Layer 4 of a small transformer language model trained on English Wikipedia (11 layers, counted from 0, width 128).
A neuron adds its activation times its output weights to the MLP's output. To switch it off is to set its activation to zero at one token and run the rest of the model.

Output weights of the MLP neurons that the questions are about. A number n stands for n times 0.0028.
n63: 10 38 33 -58 0 -12 -12 -18 6 11 -10 -7 -27 -26 21 -12 30 -28 -10 -26 11 5 14 11 10 35 -35 18 44 84 -8 43 -17 -36 -36 -12 -20 7 14 -21 26 0 3 45 22 -6 2 -40 6 17 -2 41 3 2 19 4 -23 12 -1 43 -9 26 -25 34 -23 -48 26 -22 23 -45 38 -2 -18 1 -24 2 12 -2 3 -10 25 -13 22 55 39 -5 18 36 -6 5 -5 -3 -60 -39 -33 -26 -22 2 -12 -15 23 12 17 10 -11 17 5 -9 -27 -21 -1 36 -5 6 12 -31 12 -9 -11 -26 -28 -1 -45 -2 -7 18 -1 -26
n149: -34 11 50 -11 1 12 22 -8 -8 22 0 -17 -14 3 -33 20 33 -2 -14 55 51 -6 -31 -13 -6 -6 -7 5 -22 -3 -13 5 -14 -71 6 -14 14 31 16 36 86 7 29 14 -19 3 66 -34 29 -13 37 -19 29 -1 -19 61 36 -38 -13 17 27 2 -8 -30 -48 15 -9 34 -40 -5 -7 9 -21 13 2 -19 -48 -39 -36 -48 -7 -21 -17 -21 -13 6 -34 31 34 -44 -26 -2 7 21 26 6 -6 16 29 1 5 -4 22 28 29 -32 -23 -6 -53 -11 30 -5 -24 13 -12 29 -15 -54 8 -8 -1 -26 -1 39 35 -22 -39 31
n150: 4 26 -34 50 -2 19 9 -7 -45 -35 15 44 -16 -10 -13 18 13 9 43 19 12 15 -22 22 28 -77 -4 10 1 -4 -1 -23 34 32 -21 -38 -22 12 -10 -26 10 -55 12 -29 -17 3 -2 -57 15 -1 -46 23 -10 31 1 35 -32 24 -45 59 -24 40 -23 -22 -19 -17 -6 28 70 4 8 17 43 30 0 -36 -47 17 59 -16 30 26 -3 14 -7 17 -50 -27 -11 -18 18 -4 -11 5 -7 -3 -35 38 -43 27 24 51 7 61 29 43 25 -27 2 -56 -72 -1 75 -11 -42 -14 26 -1 45 5 -3 38 -17 -35 14 10 13 -43
n180: 31 23 2 14 -11 -2 -33 -44 23 34 6 3 -17 6 -12 18 36 2 43 10 -7 16 -43 -41 26 19 -72 -28 1 21 -36 31 11 -6 21 30 40 17 -24 -2 2 -21 -30 74 26 38 -13 -71 1 43 -16 26 10 10 -38 52 28 9 -35 26 10 32 19 30 -8 -49 -49 -3 19 10 7 -40 -8 -13 -24 -3 25 16 -9 -51 13 -2 34 -2 -30 -1 -46 1 -22 -30 -38 8 10 12 24 -42 2 11 -4 12 90 -29 -26 28 32 15 18 -1 19 -3 7 0 -1 -3 9 14 -44 -47 18 11 -21 -78 -9 -62 2 -51 10 34
n293: 3 44 -15 22 -20 9 -38 -41 28 -34 -22 15 24 -10 28 55 -38 -73 60 3 -60 28 65 -10 15 -7 25 -23 12 -28 -2 58 4 -54 -22 -19 9 -25 -37 36 -12 2 -41 13 -6 1 -55 28 -25 21 -40 -12 -25 32 17 -24 7 8 -21 12 16 -33 19 7 21 -7 -78 2 18 -18 -23 14 -15 -11 25 -2 -21 -24 25 2 -38 8 -3 14 13 10 2 13 59 -32 -5 39 -5 47 7 40 5 -35 13 -13 50 -27 18 33 45 -24 21 3 -23 16 5 -34 15 -15 8 1 3 8 -28 33 -4 -34 30 -30 9 -5 38 4
n313: 14 -26 17 57 23 -9 -38 43 -6 2 21 26 -22 -24 -12 -14 -10 -8 -51 3 -31 -22 39 7 -16 1 -60 -13 25 -17 -12 36 16 -47 -10 40 -19 13 25 19 -28 26 3 -27 -7 -30 -1 44 -35 17 -10 4 -8 -15 -30 -45 -29 11 28 -5 58 -18 -46 15 51 -12 -9 43 11 16 1 14 3 -11 -16 19 2 -38 2 96 38 1 23 -29 -6 -33 -2 1 10 -1 -27 11 22 -11 41 -14 -16 -5 -39 -8 16 -24 6 6 27 2 24 -27 -4 18 -5 -37 -11 -45 10 -26 20 7 30 -31 -4 -48 1 5 17 -36 69 -15
n331: -15 43 2 16 -8 -38 -43 -18 -7 31 -41 18 -47 14 56 3 -17 55 -33 49 24 -24 -45 27 -62 -10 -25 -44 -18 23 8 14 -11 29 -15 -10 -7 19 -7 28 28 4 16 -8 23 30 -44 17 -24 45 -1 25 -1 81 -27 -15 -10 40 -3 -7 -25 27 -19 -58 -32 4 -18 26 15 -13 -1 8 12 17 12 39 50 -18 4 -13 -12 31 13 -15 3 -15 -52 -30 15 -36 -15 3 -26 21 12 -36 -23 2 -47 7 21 0 14 24 48 -10 23 43 -69 -30 2 -29 -38 -5 4 2 -52 11 25 26 -35 35 7 33 -21 -64 -1 33
n339: -13 19 0 28 -31 28 25 1 -47 47 5 -16 8 26 62 -63 -9 15 14 2 -32 31 47 -23 -10 -24 -22 -18 31 -24 -33 -9 41 39 -33 14 2 -33 -10 -20 7 -39 24 -32 38 17 38 11 -3 -7 -21 25 11 18 17 1 -4 -15 -22 11 9 -14 8 40 -20 16 -5 -14 -63 -33 -45 -8 30 -12 -16 -54 47 22 29 -14 3 -8 21 -26 46 -7 -5 -6 -56 10 -2 -23 30 -14 -11 2 21 20 -48 2 -8 31 -3 18 13 -4 1 14 -16 25 24 3 -37 -7 -2 -16 -61 -15 56 -13 26 5 -24 -26 18 5 -38 23
n367: 20 -37 -21 0 37 7 -21 2 -15 3 -16 -51 -12 -23 4 -39 22 19 -6 57 -5 48 24 -5 -17 -51 -21 21 -9 45 -16 -43 30 -3 -34 -8 -33 25 29 18 21 52 6 7 6 13 -40 -11 32 2 -3 -27 -8 33 -7 31 -34 -2 -25 -18 5 -10 -7 10 -34 21 0 -47 -36 2 4 1 21 -17 21 3 27 23 19 -13 41 45 -31 -70 9 -3 34 45 32 22 -2 47 12 -16 -23 -59 2 -38 -36 -26 33 18 8 -35 -18 36 -14 -69 -62 13 -44 7 4 28 8 45 57 -26 7 -4 -8 21 -19 -7 48 -5 -27 -3
n387: -4 40 -11 -21 -14 13 5 -21 -9 -40 20 -7 -18 -24 19 -14 47 -37 5 46 2 13 -19 -10 44 -4 -28 27 -6 36 18 -8 41 33 25 -3 9 1 4 3 -43 13 -4 -4 15 7 -22 17 35 16 4 -8 -11 8 -7 5 15 -41 19 -5 -27 18 2 7 -41 14 -1 15 13 -27 -11 -11 1 -1 -5 33 -31 -42 -55 -5 6 -38 -9 -5 -6 -40 6 27 34 37 8 -1 -27 21 -9 -22 -11 -10 7 10 -3 -22 -13 -26 8 32 -3 -6 -4 -22 -7 -10 58 -21 36 -19 9 1 36 10 -7 -3 27 -5 19 -24 7 21
n397: -12 -43 -9 -32 44 -15 33 9 4 -11 -18 24 15 -15 47 23 -23 -17 27 9 27 26 12 17 -22 4 -18 28 2 24 -33 24 2 36 28 -17 -56 2 15 25 -32 14 -48 32 -16 11 -13 24 -25 -39 46 9 -15 55 19 -15 12 4 22 -36 -1 11 -39 -3 -23 12 -24 -17 -1 -10 13 25 -35 28 -4 -6 -36 -27 -6 8 -45 15 -27 -5 5 -7 16 42 -12 2 57 11 34 3 4 41 -55 40 -14 17 -13 20 48 37 7 -22 -60 -16 19 -15 -7 -34 6 30 6 -41 36 5 -27 -31 -56 -19 13 -4 8 9 12 19
n411: -4 49 15 5 3 25 2 -4 -3 38 -7 -31 19 11 5 -20 -31 25 16 12 -93 49 8 44 11 18 48 -19 10 -3 7 -22 -18 -1 -20 17 -3 -22 8 -1 -20 -28 9 12 7 -17 -1 38 -37 -29 15 -16 22 38 -16 -24 -38 -34 -17 29 -27 -18 -77 36 -50 -36 -31 15 -27 2 -19 1 -1 5 1 -22 21 3 30 -3 -18 -34 -34 27 41 -10 3 28 -3 8 -23 8 -27 -37 -35 -54 -28 -35 17 35 25 -22 44 19 -21 9 18 51 22 15 32 13 50 -4 11 53 0 -22 37 -24 -1 -17 -9 17 -17 0 6 8
n438: 17 -3 -44 21 26 7 4 6 22 -3 -11 18 -6 16 -3 -9 -13 -14 27 -82 49 35 4 -13 21 22 -18 -27 -13 -9 7 -1 -5 -14 15 0 13 11 19 16 -33 26 48 2 -43 -1 -44 26 8 -1 8 -10 -8 -16 49 17 9 10 -12 36 -1 43 -10 -6 -22 4 -14 -33 -35 -2 -1 5 -11 -7 18 -13 -15 5 -5 30 -34 -12 26 -34 35 -3 -32 42 -45 -29 12 39 -22 29 21 9 -45 -34 13 19 -4 6 19 3 4 7 32 28 25 -1 -45 -13 -30 -29 18 39 15 -4 5 37 -2 -22 -13 -19 23 -16 6 -29
n439: -7 10 29 -4 22 9 -3 33 -4 15 -34 -23 48 -31 -42 -14 15 10 -4 30 20 -14 -9 -33 13 -13 -32 66 5 15 -50 3 0 -31 -8 -26 -30 -57 8 -15 53 -17 -30 14 -5 34 -19 2 -16 11 62 25 -10 -21 4 -25 -10 -3 58 -16 3 -34 43 28 -7 -14 14 3 -24 -7 8 12 -18 -15 40 -35 32 28 32 21 -21 -16 -4 -9 -19 24 -16 11 11 32 0 -6 28 2 12 -42 7 3 1 -46 -5 -11 13 15 -47 28 -8 1 -31 7 11 31 46 14 -3 -2 44 18 3 13 9 46 -8 3 11 12 -51 15
n453: -26 -45 -53 -5 -7 -5 21 21 46 26 -19 13 -44 -34 1 -11 11 36 36 1 -2 15 -21 12 -18 -27 -12 24 22 -32 -26 27 77 -32 -1 2 49 -12 -4 -14 -13 -13 -49 35 -7 -2 -28 -19 -1 15 35 37 2 -18 -31 39 9 -43 40 28 -9 60 48 4 45 -37 -6 61 -10 -8 -37 -26 -33 26 -42 42 21 -40 24 6 5 -32 -33 4 -15 54 -56 36 -7 -54 -44 -5 -23 5 54 -41 -4 -50 -21 -3 18 -13 -21 7 -42 -14 38 23 28 -23 -8 17 -62 -39 -19 34 -6 40 53 39 25 -21 24 15 1 -28 -32 18
n480: -1 30 -37 36 -6 -14 24 19 -21 7 -11 -28 -43 -20 1 -6 -14 -31 -6 -2 26 18 15 -3 29 1 4 -24 38 13 1 3 10 -9 41 47 25 39 -2 -29 -44 -15 -22 0 -9 -38 25 -1 1 -32 -25 24 1 -1 -8 -27 10 -8 -7 -7 32 0 -5 -4 -27 -8 4 -9 -32 3 -9 0 -3 -4 -9 30 62 24 -28 28 -32 -59 -3 -67 31 17 -25 -25 12 -11 -23 1 12 47 41 -20 27 29 27 28 -66 19 38 -35 -13 -3 -12 26 8 -19 -49 -14 9 -11 5 15 38 34 19 55 -26 27 8 2 -11 -10 -13 21

Each question names a token from some text and the token that comes next. It shows the activations a of the neurons there, in the order above. A number n stands for n times 0.028.

Then comes g, the gradient of the next token's log-probability with respect to the MLP's output, scaled to length 1. A neuron's effect is roughly proportional to its activation times (output weights . g). A number n stands for n times 0.0039.

" A", then "U"
a: 0 0 0 -6 0 -6 -2 -1 -4 -6 -1 0 -1 -4 -4 -1
g: -38 7 -4 -3 11 4 -8 41 40 -19 -15 -11 -4 -4 20 -25 -9 5 -23 9 38 3 34 -17 -30 -15 12 14 -2 -18 7 -12 -4 -36 8 25 34 -1 12 -24 -2 6 -13 -30 -30 -30 3 -39 -16 -38 -10 -4 1 -9 0 -15 -13 -13 -12 -7 -8 4 22 -11 5 -10 26 1 -6 -45 32 -14 30 5 46 27 8 34 -61 10 5 -4 23 -28 -4 6 29 9 7 17 -22 -32 37 -7 38 20 67 -17 -8 -5 -12 -3 -22 -22 -62 46 -26 48 32 -2 -10 0 -4 -3 -2 14 31 -9 -1 -48 13 -1 -6 19 17 19 12 22
Which neuron, switched off, lowers the next token's probability most? n180

"p", then ","
a: 0 0 0 -5 -3 -5 -1 0 -5 -5 0 14 -1 -3 -3 -2
g: -3 8 -39 29 -45 3 -20 -16 -44 -43 -11 23 18 7 -6 -16 -7 25 3 -22 -16 -18 25 -28 10 20 -3 11 30 18 -20 4 -6 10 -28 30 21 30 -47 41 -67 7 5 42 -32 7 30 -24 9 33 28 8 -21 1 3 -40 19 14 -23 -12 -46 13 27 -12 8 -25 12 11 -16 22 45 -9 0 -22 -34 28 9 48 -31 -11 8 -2 -10 25 18 24 -2 -6 30 -10 4 -4 -5 2 -3 36 8 -14 23 7 -13 -8 0 -9 -3 15 5 -10 -13 -21 11 28 -45 -3 11 -20 5 13 28 -28 25 -4 16 -33 13 31 -17 -37
Which neuron, switched off, raises the next token's probability most? n411

" L", then " 21"
a: 0 -4 0 -3 0 -4 -5 31 -3 -4 -1 0 -1 -1 -6 -5
g: 27 -9 -12 -7 26 -24 -2 -18 34 0 -20 19 27 5 -4 -24 -8 45 15 -16 29 -16 -7 -34 -26 -6 -32 -14 8 -17 -6 18 -66 11 5 13 0 -37 10 10 31 7 30 -8 -33 37 -6 3 -12 -13 29 38 -19 -19 35 12 -28 -19 -5 35 17 -21 -16 12 -3 -12 12 25 7 5 -13 8 3 44 13 -11 5 -39 3 3 -36 8 -24 42 -29 -10 6 14 -1 -22 -35 -6 13 26 -13 9 -15 22 9 -19 33 13 15 -51 -8 4 35 -3 -29 21 -33 2 -48 -18 11 35 -18 35 13 -7 -1 -55 25 -14 41 -6 17 19
Which neuron, switched off, lowers the next token's probability most? n480

"as", then " T"
a: -6 -2 -3 0 -2 0 0 -4 0 -1 39 -1 -3 -3 -1 -2
g: -16 10 -7 -65 12 -38 2 -15 26 11 -29 -9 11 -3 20 20 37 -13 41 -32 -2 -4 -23 -5 2 -9 -12 1 3 0 -18 -14 -7 -21 17 -18 -42 -14 -3 -16 33 5 20 -12 -9 25 26 32 -10 3 25 41 7 2 36 21 -13 -16 11 -14 45 1 -34 0 44 8 -5 4 -20 -17 -16 15 0 13 44 3 4 4 33 -22 4 1 6 -5 -48 0 -16 3 51 -3 1 -23 -13 -14 0 15 -37 -32 -10 -36 3 6 0 -13 2 -10 -11 60 -10 27 -38 -12 29 -15 -26 -9 19 28 -9 -15 -27 -25 50 25 -44 10 46 20
Which neuron, switched off, lowers the next token's probability most? n397

"\n", then "|"
a: 1 1 0 0 -3 0 0 16 -4 -5 -5 0 -5 3 -6 0
g: 38 19 5 40 12 -2 -24 7 -4 8 -14 5 4 1 -17 -1 -8 25 -14 -34 -25 7 12 -15 15 16 -42 -29 -14 -13 37 -45 2 43 1 69 11 17 29 -12 0 27 6 -57 -4 -43 -20 26 23 8 -23 -14 -15 5 -4 -22 16 -29 8 -13 14 6 -9 9 19 -10 -14 -5 4 -18 15 30 31 -4 -10 26 18 5 -7 19 -34 45 14 -38 3 1 -20 -18 9 -29 -24 -15 -19 13 21 11 5 24 -3 -6 -26 13 30 17 -18 7 -28 1 -44 10 5 5 -41 24 1 15 3 8 -18 -41 46 -42 2 -40 31 19 -20 41
Which neuron, switched off, lowers the next token's probability most? n339

" L", then " 13"
a: 0 -4 0 -5 0 -6 -5 31 -3 -3 0 0 0 -1 -6 -6
g: 24 6 -5 -11 10 -33 2 -12 45 -10 -11 24 25 -3 3 -21 -8 32 26 -8 23 -30 -7 -42 -21 9 -19 -22 20 -6 3 13 -46 20 15 6 -9 -49 18 -1 5 16 38 6 -26 35 -13 -27 11 -5 31 45 -36 -28 26 14 -30 -12 -8 16 23 -26 -13 14 0 -6 15 16 16 13 -10 7 17 44 8 -14 -8 -27 -2 -6 -33 7 -19 38 -21 -4 19 16 2 -23 -33 7 12 25 -9 7 1 23 -10 -20 40 12 18 -42 -14 4 30 -8 -30 7 -49 17 -51 -26 0 33 -34 19 14 -17 0 -51 30 -18 39 -12 6 32
Which neuron, switched off, lowers the next token's probability most? n480

" of", then " s"
a: -3 0 0 -2 -1 34 -2 -5 -4 -5 -4 -1 -3 -1 -4 -6
g: -25 25 12 12 -23 -20 -12 -42 -32 13 -9 20 9 -22 65 -6 14 -23 -3 20 -29 40 15 3 18 -5 7 9 21 -11 37 30 18 -23 -15 0 0 -1 -8 -20 -6 -42 21 7 29 4 11 0 -11 -8 8 8 43 21 -65 4 -28 -11 1 -38 31 8 -31 2 12 11 44 40 -6 -21 14 19 13 7 42 -13 4 -18 26 1 -27 -29 9 -24 -32 49 -17 -16 0 27 -4 -17 0 12 14 -30 -60 8 1 1 -11 -15 38 -3 -2 -3 33 -2 43 -6 -5 30 20 -5 -6 -8 -18 9 -53 -25 -21 -29 -19 0 1 4 3 -5
Which neuron, switched off, lowers the next token's probability most? n313

"D", then "I"
a: -1 -4 0 5 0 -6 -5 -1 -1 5 -1 -2 -6 0 0 -5
g: -14 -13 -4 -20 -4 -7 21 -4 -31 37 28 9 -29 16 14 -20 -6 -4 25 30 -5 10 15 40 6 20 -6 -25 4 14 -4 12 36 40 -23 -15 33 34 -19 -27 44 2 1 5 12 -27 19 9 5 -21 58 -35 -11 -30 -35 21 2 24 1 -43 43 -6 0 2 15 8 -29 -10 22 -27 49 4 -17 7 -17 -51 39 -7 -9 37 14 25 -10 -5 -32 -38 26 0 24 14 -18 -20 -16 -16 30 -40 5 -21 9 3 -6 -28 -4 -6 -32 21 8 -32 26 7 24 -3 -10 2 -19 -21 -14 18 -22 -18 6 1 16 9 -44 -38 -25 30
Which neuron, switched off, lowers the next token's probability most? n438

"–", then "6"
a: 0 -5 -5 -3 -2 -1 -1 0 -1 -2 -1 -4 -6 37 0 -1
g: 25 23 30 4 -6 -15 37 -3 28 11 36 -39 7 -12 -23 -6 12 -13 1 11 10 48 -6 10 1 33 -13 32 -4 -29 19 25 36 46 15 13 -12 11 -26 3 32 -7 16 -8 -2 -31 -7 10 -15 -7 45 -16 -11 -13 -3 39 -30 -42 -1 -6 7 42 7 8 44 0 -12 -12 6 -24 16 4 -3 12 57 -38 -23 -27 -3 -9 2 -39 -1 37 -46 -27 -41 19 -14 2 19 -21 0 2 -22 -21 0 -10 -38 -18 25 -13 -12 23 -9 -29 -11 34 11 -2 -34 -22 27 6 -26 -4 28 -31 -6 26 -7 12 -16 -10 -17 -50 -9 22
Which neuron, switched off, lowers the next token's probability most? n439

"l", then "iz"
a: 0 0 35 -2 -1 0 -3 5 0 11 0 -2 4 -2 -5 -1
g: 4 12 -11 9 -15 3 22 1 -7 -25 13 -15 -16 -25 8 6 -4 5 6 14 8 -4 -17 34 3 19 -32 2 -24 -22 -12 -13 -50 -3 12 20 21 -18 -20 -45 1 0 20 -22 -6 17 35 7 12 14 4 26 9 -6 29 14 -17 25 17 3 2 12 -6 58 -53 -50 -9 6 35 43 18 -26 30 44 -27 -15 -30 14 -1 -1 22 19 7 -2 -22 19 -20 24 -10 -27 -34 9 7 1 16 22 -35 -35 -20 -37 -16 14 59 8 -56 -8 43 0 -23 -12 14 -11 7 -12 -39 37 18 14 -2 -13 -4 10 23 21 -6 15 1 -53
Which neuron, switched off, lowers the next token's probability most? n150

" |", then " US"
a: 0 3 -1 -1 -6 0 1 -6 -6 -5 0 0 -4 -1 -3 -3
g: -17 -17 -14 17 34 -17 -17 9 7 0 0 -28 35 -41 -10 16 5 37 -14 25 32 -12 -1 2 -9 -14 -31 42 -1 13 -29 -15 22 26 -36 16 -21 38 -1 -13 1 43 -3 -4 24 -21 -15 -42 46 13 29 11 -26 31 -25 -35 17 -19 -2 12 4 -10 -8 5 -26 -16 26 -33 -13 7 27 11 36 17 1 24 14 -26 -30 -53 14 36 -18 -34 -47 3 0 -17 3 16 15 -42 6 -7 4 11 -23 -7 42 -21 10 25 2 4 -50 39 26 41 4 -8 -14 3 -2 -13 2 13 16 -21 37 -8 -19 4 -38 5 2 11 -27 9
Which neuron, switched off, raises the next token's probability most? n367

"k", then "land"
a: -3 -2 -2 0 -1 0 -2 -5 -1 -4 -5 0 -1 0 -6 -3
g: 19 -8 -8 20 -6 -49 -26 -1 -23 45 -23 -5 1 -19 -3 23 11 15 -33 21 -12 0 5 18 -31 10 -3 35 -17 -23 -38 -1 -49 6 16 -1 4 -12 14 4 32 -26 -12 23 -1 34 -54 4 7 -22 18 23 27 -18 38 4 -10 -13 10 29 0 0 -7 1 -3 22 -7 34 -30 -38 3 2 24 27 26 16 16 22 -5 19 11 -13 1 -32 -48 -22 9 1 4 -5 -33 -8 -12 35 4 7 11 4 -32 8 19 26 5 -45 -28 -38 -36 22 -27 -27 5 -25 31 -8 9 43 5 32 -2 -15 -4 -22 13 -8 32 -24 19 68
Which neuron, switched off, raises the next token's probability most? n453

" |", then " B"
a: 0 -5 0 -6 32 -6 26 -4 -6 -4 0 -4 -6 -1 0 -3
g: -11 -22 26 -22 -31 50 -5 -15 -40 -7 40 -4 12 19 16 37 27 -20 9 -2 -23 11 -4 -8 -4 34 33 -5 -27 56 1 -16 -2 -21 -33 -38 8 37 -19 0 -47 21 -3 24 -12 -27 17 -3 51 0 -24 -4 4 -31 11 -43 -57 33 11 -1 -17 2 23 17 16 -4 11 24 -26 25 -1 11 26 -16 -36 -12 30 26 39 17 -13 -18 -33 -17 3 -22 -23 -25 11 26 1 -16 27 -34 -16 29 -3 3 -22 22 18 11 -28 -22 8 4 37 -27 1 -18 -3 -16 16 13 -2 2 14 -3 48 3 -20 -8 -12 20 -7 6 -9 -21
Which neuron, switched off, raises the next token's probability most? n331

"s", then " and"
a: -6 19 0 -2 -3 -5 -3 -3 -1 -2 8 0 14 -2 -2 -5
g: 14 -9 35 -4 12 27 7 0 6 -12 -3 16 0 29 17 -30 -13 -12 14 -41 -20 -9 -6 26 -26 -15 -31 -17 5 -8 80 -32 -2 -4 10 -27 1 33 22 7 -9 -36 21 10 -14 -28 36 32 22 10 -9 -20 8 16 15 9 -34 12 -36 -29 -50 -8 2 5 -31 10 8 0 -19 36 -4 6 9 21 -9 9 -46 -6 -36 4 -2 -43 17 -12 35 -12 7 2 -6 -4 5 20 1 13 1 -58 22 11 29 25 -1 -22 26 27 7 -9 10 51 17 -35 30 -15 -2 -7 33 -38 20 14 -21 14 6 -32 -37 -9 20 -33 17 -4
Which neuron, switched off, lowers the next token's probability most? n438

" c", then "ap"
a: 0 -6 0 0 0 -6 0 -5 -5 -2 -2 0 -2 -2 -6 -6
g: 18 15 -24 -15 -7 30 13 -32 -26 52 -9 -7 -18 9 -18 -26 -32 -9 24 -4 -17 5 9 -31 -30 19 3 -18 49 -16 14 16 -4 -13 -28 5 11 5 -24 25 -12 -27 -33 10 2 -5 5 19 22 17 -16 -50 -18 31 12 10 9 -8 -13 -15 11 -4 -3 2 -40 21 29 17 -15 14 -35 12 -46 -14 -13 -24 19 16 11 19 20 54 -3 -6 43 -17 -14 -41 -14 19 7 48 31 -3 26 42 19 -14 -49 18 -7 -11 -24 -24 43 -17 44 35 37 7 -11 -3 9 -14 14 16 3 -7 8 -12 10 -6 6 4 -10 -41 -5 -43
Which neuron, switched off, raises the next token's probability most? n339

"ick", then "et"
a: -5 -5 -4 -1 -5 -4 -6 -1 0 -6 0 -6 -3 -3 0 38
g: -35 29 -17 -7 3 -32 28 -6 -17 26 -20 -3 -7 -27 10 -14 41 16 -4 17 -34 20 40 -5 1 -16 -6 10 4 -24 -17 -21 15 -24 4 7 15 0 -27 -46 -10 13 3 -1 19 -3 -11 39 -7 -22 -55 21 21 -23 26 -8 29 20 30 29 35 -18 -23 17 9 -47 37 57 -18 -4 7 22 64 45 7 -29 -15 -16 22 6 -24 -18 6 -31 -6 12 2 6 -32 5 8 19 10 -1 34 16 -21 2 13 -23 -1 30 6 -14 -47 -23 32 -44 -21 -4 -2 -25 19 -17 -20 6 -23 -15 42 -9 -3 4 12 15 -8 5 -22 5
Which neuron, switched off, lowers the next token's probability most? n480

" A", then "mer"
a: 0 -1 0 -1 -3 -1 0 -5 -2 -2 -6 0 -5 -3 17 0
g: -2 -17 18 7 -20 -27 -11 19 -7 12 -25 27 -3 -20 9 -35 27 24 -26 4 3 -7 -15 3 -23 11 -48 5 -20 -35 5 -7 -21 12 -29 -2 12 0 13 -8 8 30 -14 14 18 -11 -34 2 -37 -6 16 6 20 -14 3 1 -2 48 7 19 5 67 29 -15 26 -19 -27 -6 -37 15 21 -23 23 17 15 -2 1 -50 -28 -10 22 -29 32 -22 -28 -16 -1 21 -53 13 -29 -12 22 22 -12 43 8 35 -49 10 34 61 19 -2 0 14 3 44 11 -22 9 -16 -5 8 -2 8 -7 -15 -13 42 -27 -30 14 18 27 -9 -4 -14
Which neuron, switched off, lowers the next token's probability most? n453

" W", then "ess"
a: -2 -5 -1 -1 0 -2 0 -6 -3 0 -5 0 -2 -4 24 -4
g: 9 21 -22 7 32 -14 -13 10 -16 -50 -4 -15 -9 -31 -17 33 -12 11 -40 -22 4 -11 -22 7 13 -12 -2 24 -40 -6 -37 4 28 0 -1 20 34 15 13 -6 23 -13 -19 10 -27 -12 10 -9 39 -13 -25 2 22 12 8 38 -3 6 -24 12 39 -31 31 21 -45 -12 -63 -8 -9 -17 12 -51 15 5 -5 32 -14 -2 26 8 12 7 26 -10 15 -49 -26 -3 0 28 36 16 -31 10 0 -38 8 32 49 -12 -4 -6 -7 -17 -49 7 -12 12 17 14 15 -2 41 -6 -2 16 -36 -23 12 -33 19 26 9 22 10 36 25 -1
Which neuron, switched off, raises the next token's probability most? n453

" 5", then "p"
a: -5 -5 0 -1 -1 -2 -5 -5 58 -2 -1 0 -4 0 -6 0
g: -7 -28 -16 -10 -14 45 -10 -13 20 -6 -3 -4 -9 -27 -12 44 39 -26 3 7 -8 22 -3 20 -3 -8 -7 31 -7 24 -50 2 -12 -3 -16 -15 -26 -25 -17 4 38 26 0 -10 -4 27 14 6 13 -29 -41 -9 31 -24 -34 36 4 -15 -5 -5 6 6 -7 -8 6 30 20 22 60 19 -4 3 -5 -26 -10 -27 67 15 -11 14 28 -15 54 -3 -35 -41 -37 39 -2 53 20 19 -46 -11 15 29 19 -15 -12 -14 -2 10 42 -21 -9 3 -10 -4 -19 -15 -17 26 -7 -19 -22 1 -6 -22 -9 -19 13 19 -25 1 29 -22 -13 9
Which neuron, switched off, lowers the next token's probability most? n367

"2", then "2"
a: 2 -5 -2 -2 -1 -2 24 0 0 -6 0 0 -6 0 0 -3
g: 12 -8 6 12 13 38 -31 10 -2 32 -12 -43 19 -27 -7 14 -3 -23 -23 -50 13 9 -51 5 4 -3 2 -28 -48 -8 -39 24 -14 -3 -25 14 5 6 2 35 35 2 -24 -1 15 14 4 15 -6 -8 -15 39 -4 -6 -23 -25 -37 11 -6 3 -32 -17 15 -24 -1 -20 -25 21 23 -6 -1 4 4 24 2 37 49 3 -14 -1 24 -35 47 -5 -22 28 -24 -17 -11 -33 -30 25 12 15 32 -37 -4 -30 50 19 -19 31 6 -32 -6 -31 17 18 -15 60 12 -10 -18 -7 7 -2 2 38 -6 -1 11 42 4 -9 14 28 6 0
Which neuron, switched off, lowers the next token's probability most? n331

"|", then " O"
a: -6 5 -1 34 18 -2 1 -6 -3 4 -3 -5 -5 -6 -1 -3
g: 10 -58 -3 -23 -12 58 38 10 1 -2 4 18 -68 7 9 16 13 -6 0 21 18 1 35 -2 -28 4 -20 7 8 35 -52 -8 15 0 -3 -1 -21 13 5 27 27 -12 -8 23 24 -3 -20 33 -31 -26 -16 12 -7 -8 -26 22 15 1 -25 -4 12 15 -14 20 7 -37 -4 -3 -17 15 -3 -6 12 -3 -23 -41 3 18 -10 -22 19 25 25 -20 -38 19 11 19 -3 9 -25 -59 16 -5 44 11 -23 -13 -12 1 38 -2 -14 -14 2 -32 -47 -1 9 25 -22 23 47 14 14 16 -21 -10 -24 -44 25 10 37 -3 -23 24 24 -7
Which neuron, switched off, lowers the next token's probability most? n180

"om", then " rec"
a: -4 -5 -4 0 -3 -6 -4 -1 0 -5 -6 0 -5 -2 -3 -3
g: -5 -2 3 18 26 -8 12 1 0 -3 -30 -18 12 -54 28 -3 7 0 -47 -6 18 -13 20 -40 22 24 -10 -22 21 12 -35 17 20 -3 11 57 -26 -24 -11 -42 1 26 13 -4 -2 -21 13 32 -5 -40 22 13 11 36 -37 -40 -13 4 18 25 1 6 23 21 -18 -19 -5 7 23 -1 20 8 35 29 5 -28 1 11 22 -19 26 -3 2 -40 -52 6 6 8 14 -9 -28 -17 8 4 -7 -10 5 0 14 -20 -17 -19 0 -30 15 -23 39 6 19 -15 15 -14 36 -41 -39 66 -24 41 -20 -10 -16 -6 7 -30 10 -12 40 12
Which neuron, switched off, raises the next token's probability most? n313

"e", then "fer"
a: 0 -1 -1 -6 -2 -4 15 -4 -2 -2 0 0 -5 -1 -3 -2
g: -26 -53 -5 -13 25 9 23 7 36 23 -18 3 -32 -23 1 -4 -28 27 1 35 5 -26 20 27 52 8 -1 -1 19 1 4 -31 -28 -1 -16 1 29 -7 14 -10 35 4 23 -1 -36 35 -28 25 -29 -23 -24 -7 -3 33 -37 18 13 14 -16 10 -12 -22 12 25 -10 38 -35 10 15 15 13 8 14 14 -12 -7 21 -43 -18 5 -15 7 33 13 19 -42 -18 -9 -24 -51 -31 11 32 -29 0 -29 14 6 -26 -6 -30 -3 -12 0 -3 -11 -14 -23 45 -24 7 -21 -2 -19 26 26 7 14 30 55 -5 -24 -12 -8 22 -23 34 29
Which neuron, switched off, lowers the next token's probability most? n331

"eries", then "\n"
a: -3 5 -6 -3 -3 -6 -3 -6 -1 -6 0 -5 -6 -3 -3 -2
g: 34 -21 51 25 -34 6 -1 -22 43 -9 -3 -3 -14 12 22 3 22 -49 3 0 33 -19 -21 13 -3 -6 -11 -18 3 -38 -11 14 -51 -17 0 -4 15 -3 -16 -18 -5 -9 18 -30 8 15 -12 -7 25 13 -14 34 27 12 28 -15 15 37 -13 -18 -61 53 16 -2 -42 30 -9 -2 -24 22 -23 -8 -26 12 -19 -12 -20 37 -51 -11 4 0 0 28 3 11 13 -46 -15 -32 29 6 -48 12 -36 -16 11 19 -7 41 25 1 11 2 4 44 2 3 -21 -23 -8 -21 25 18 2 14 9 21 -1 24 -17 24 23 12 13 -5 -19 -19
Which neuron, switched off, lowers the next token's probability most? n313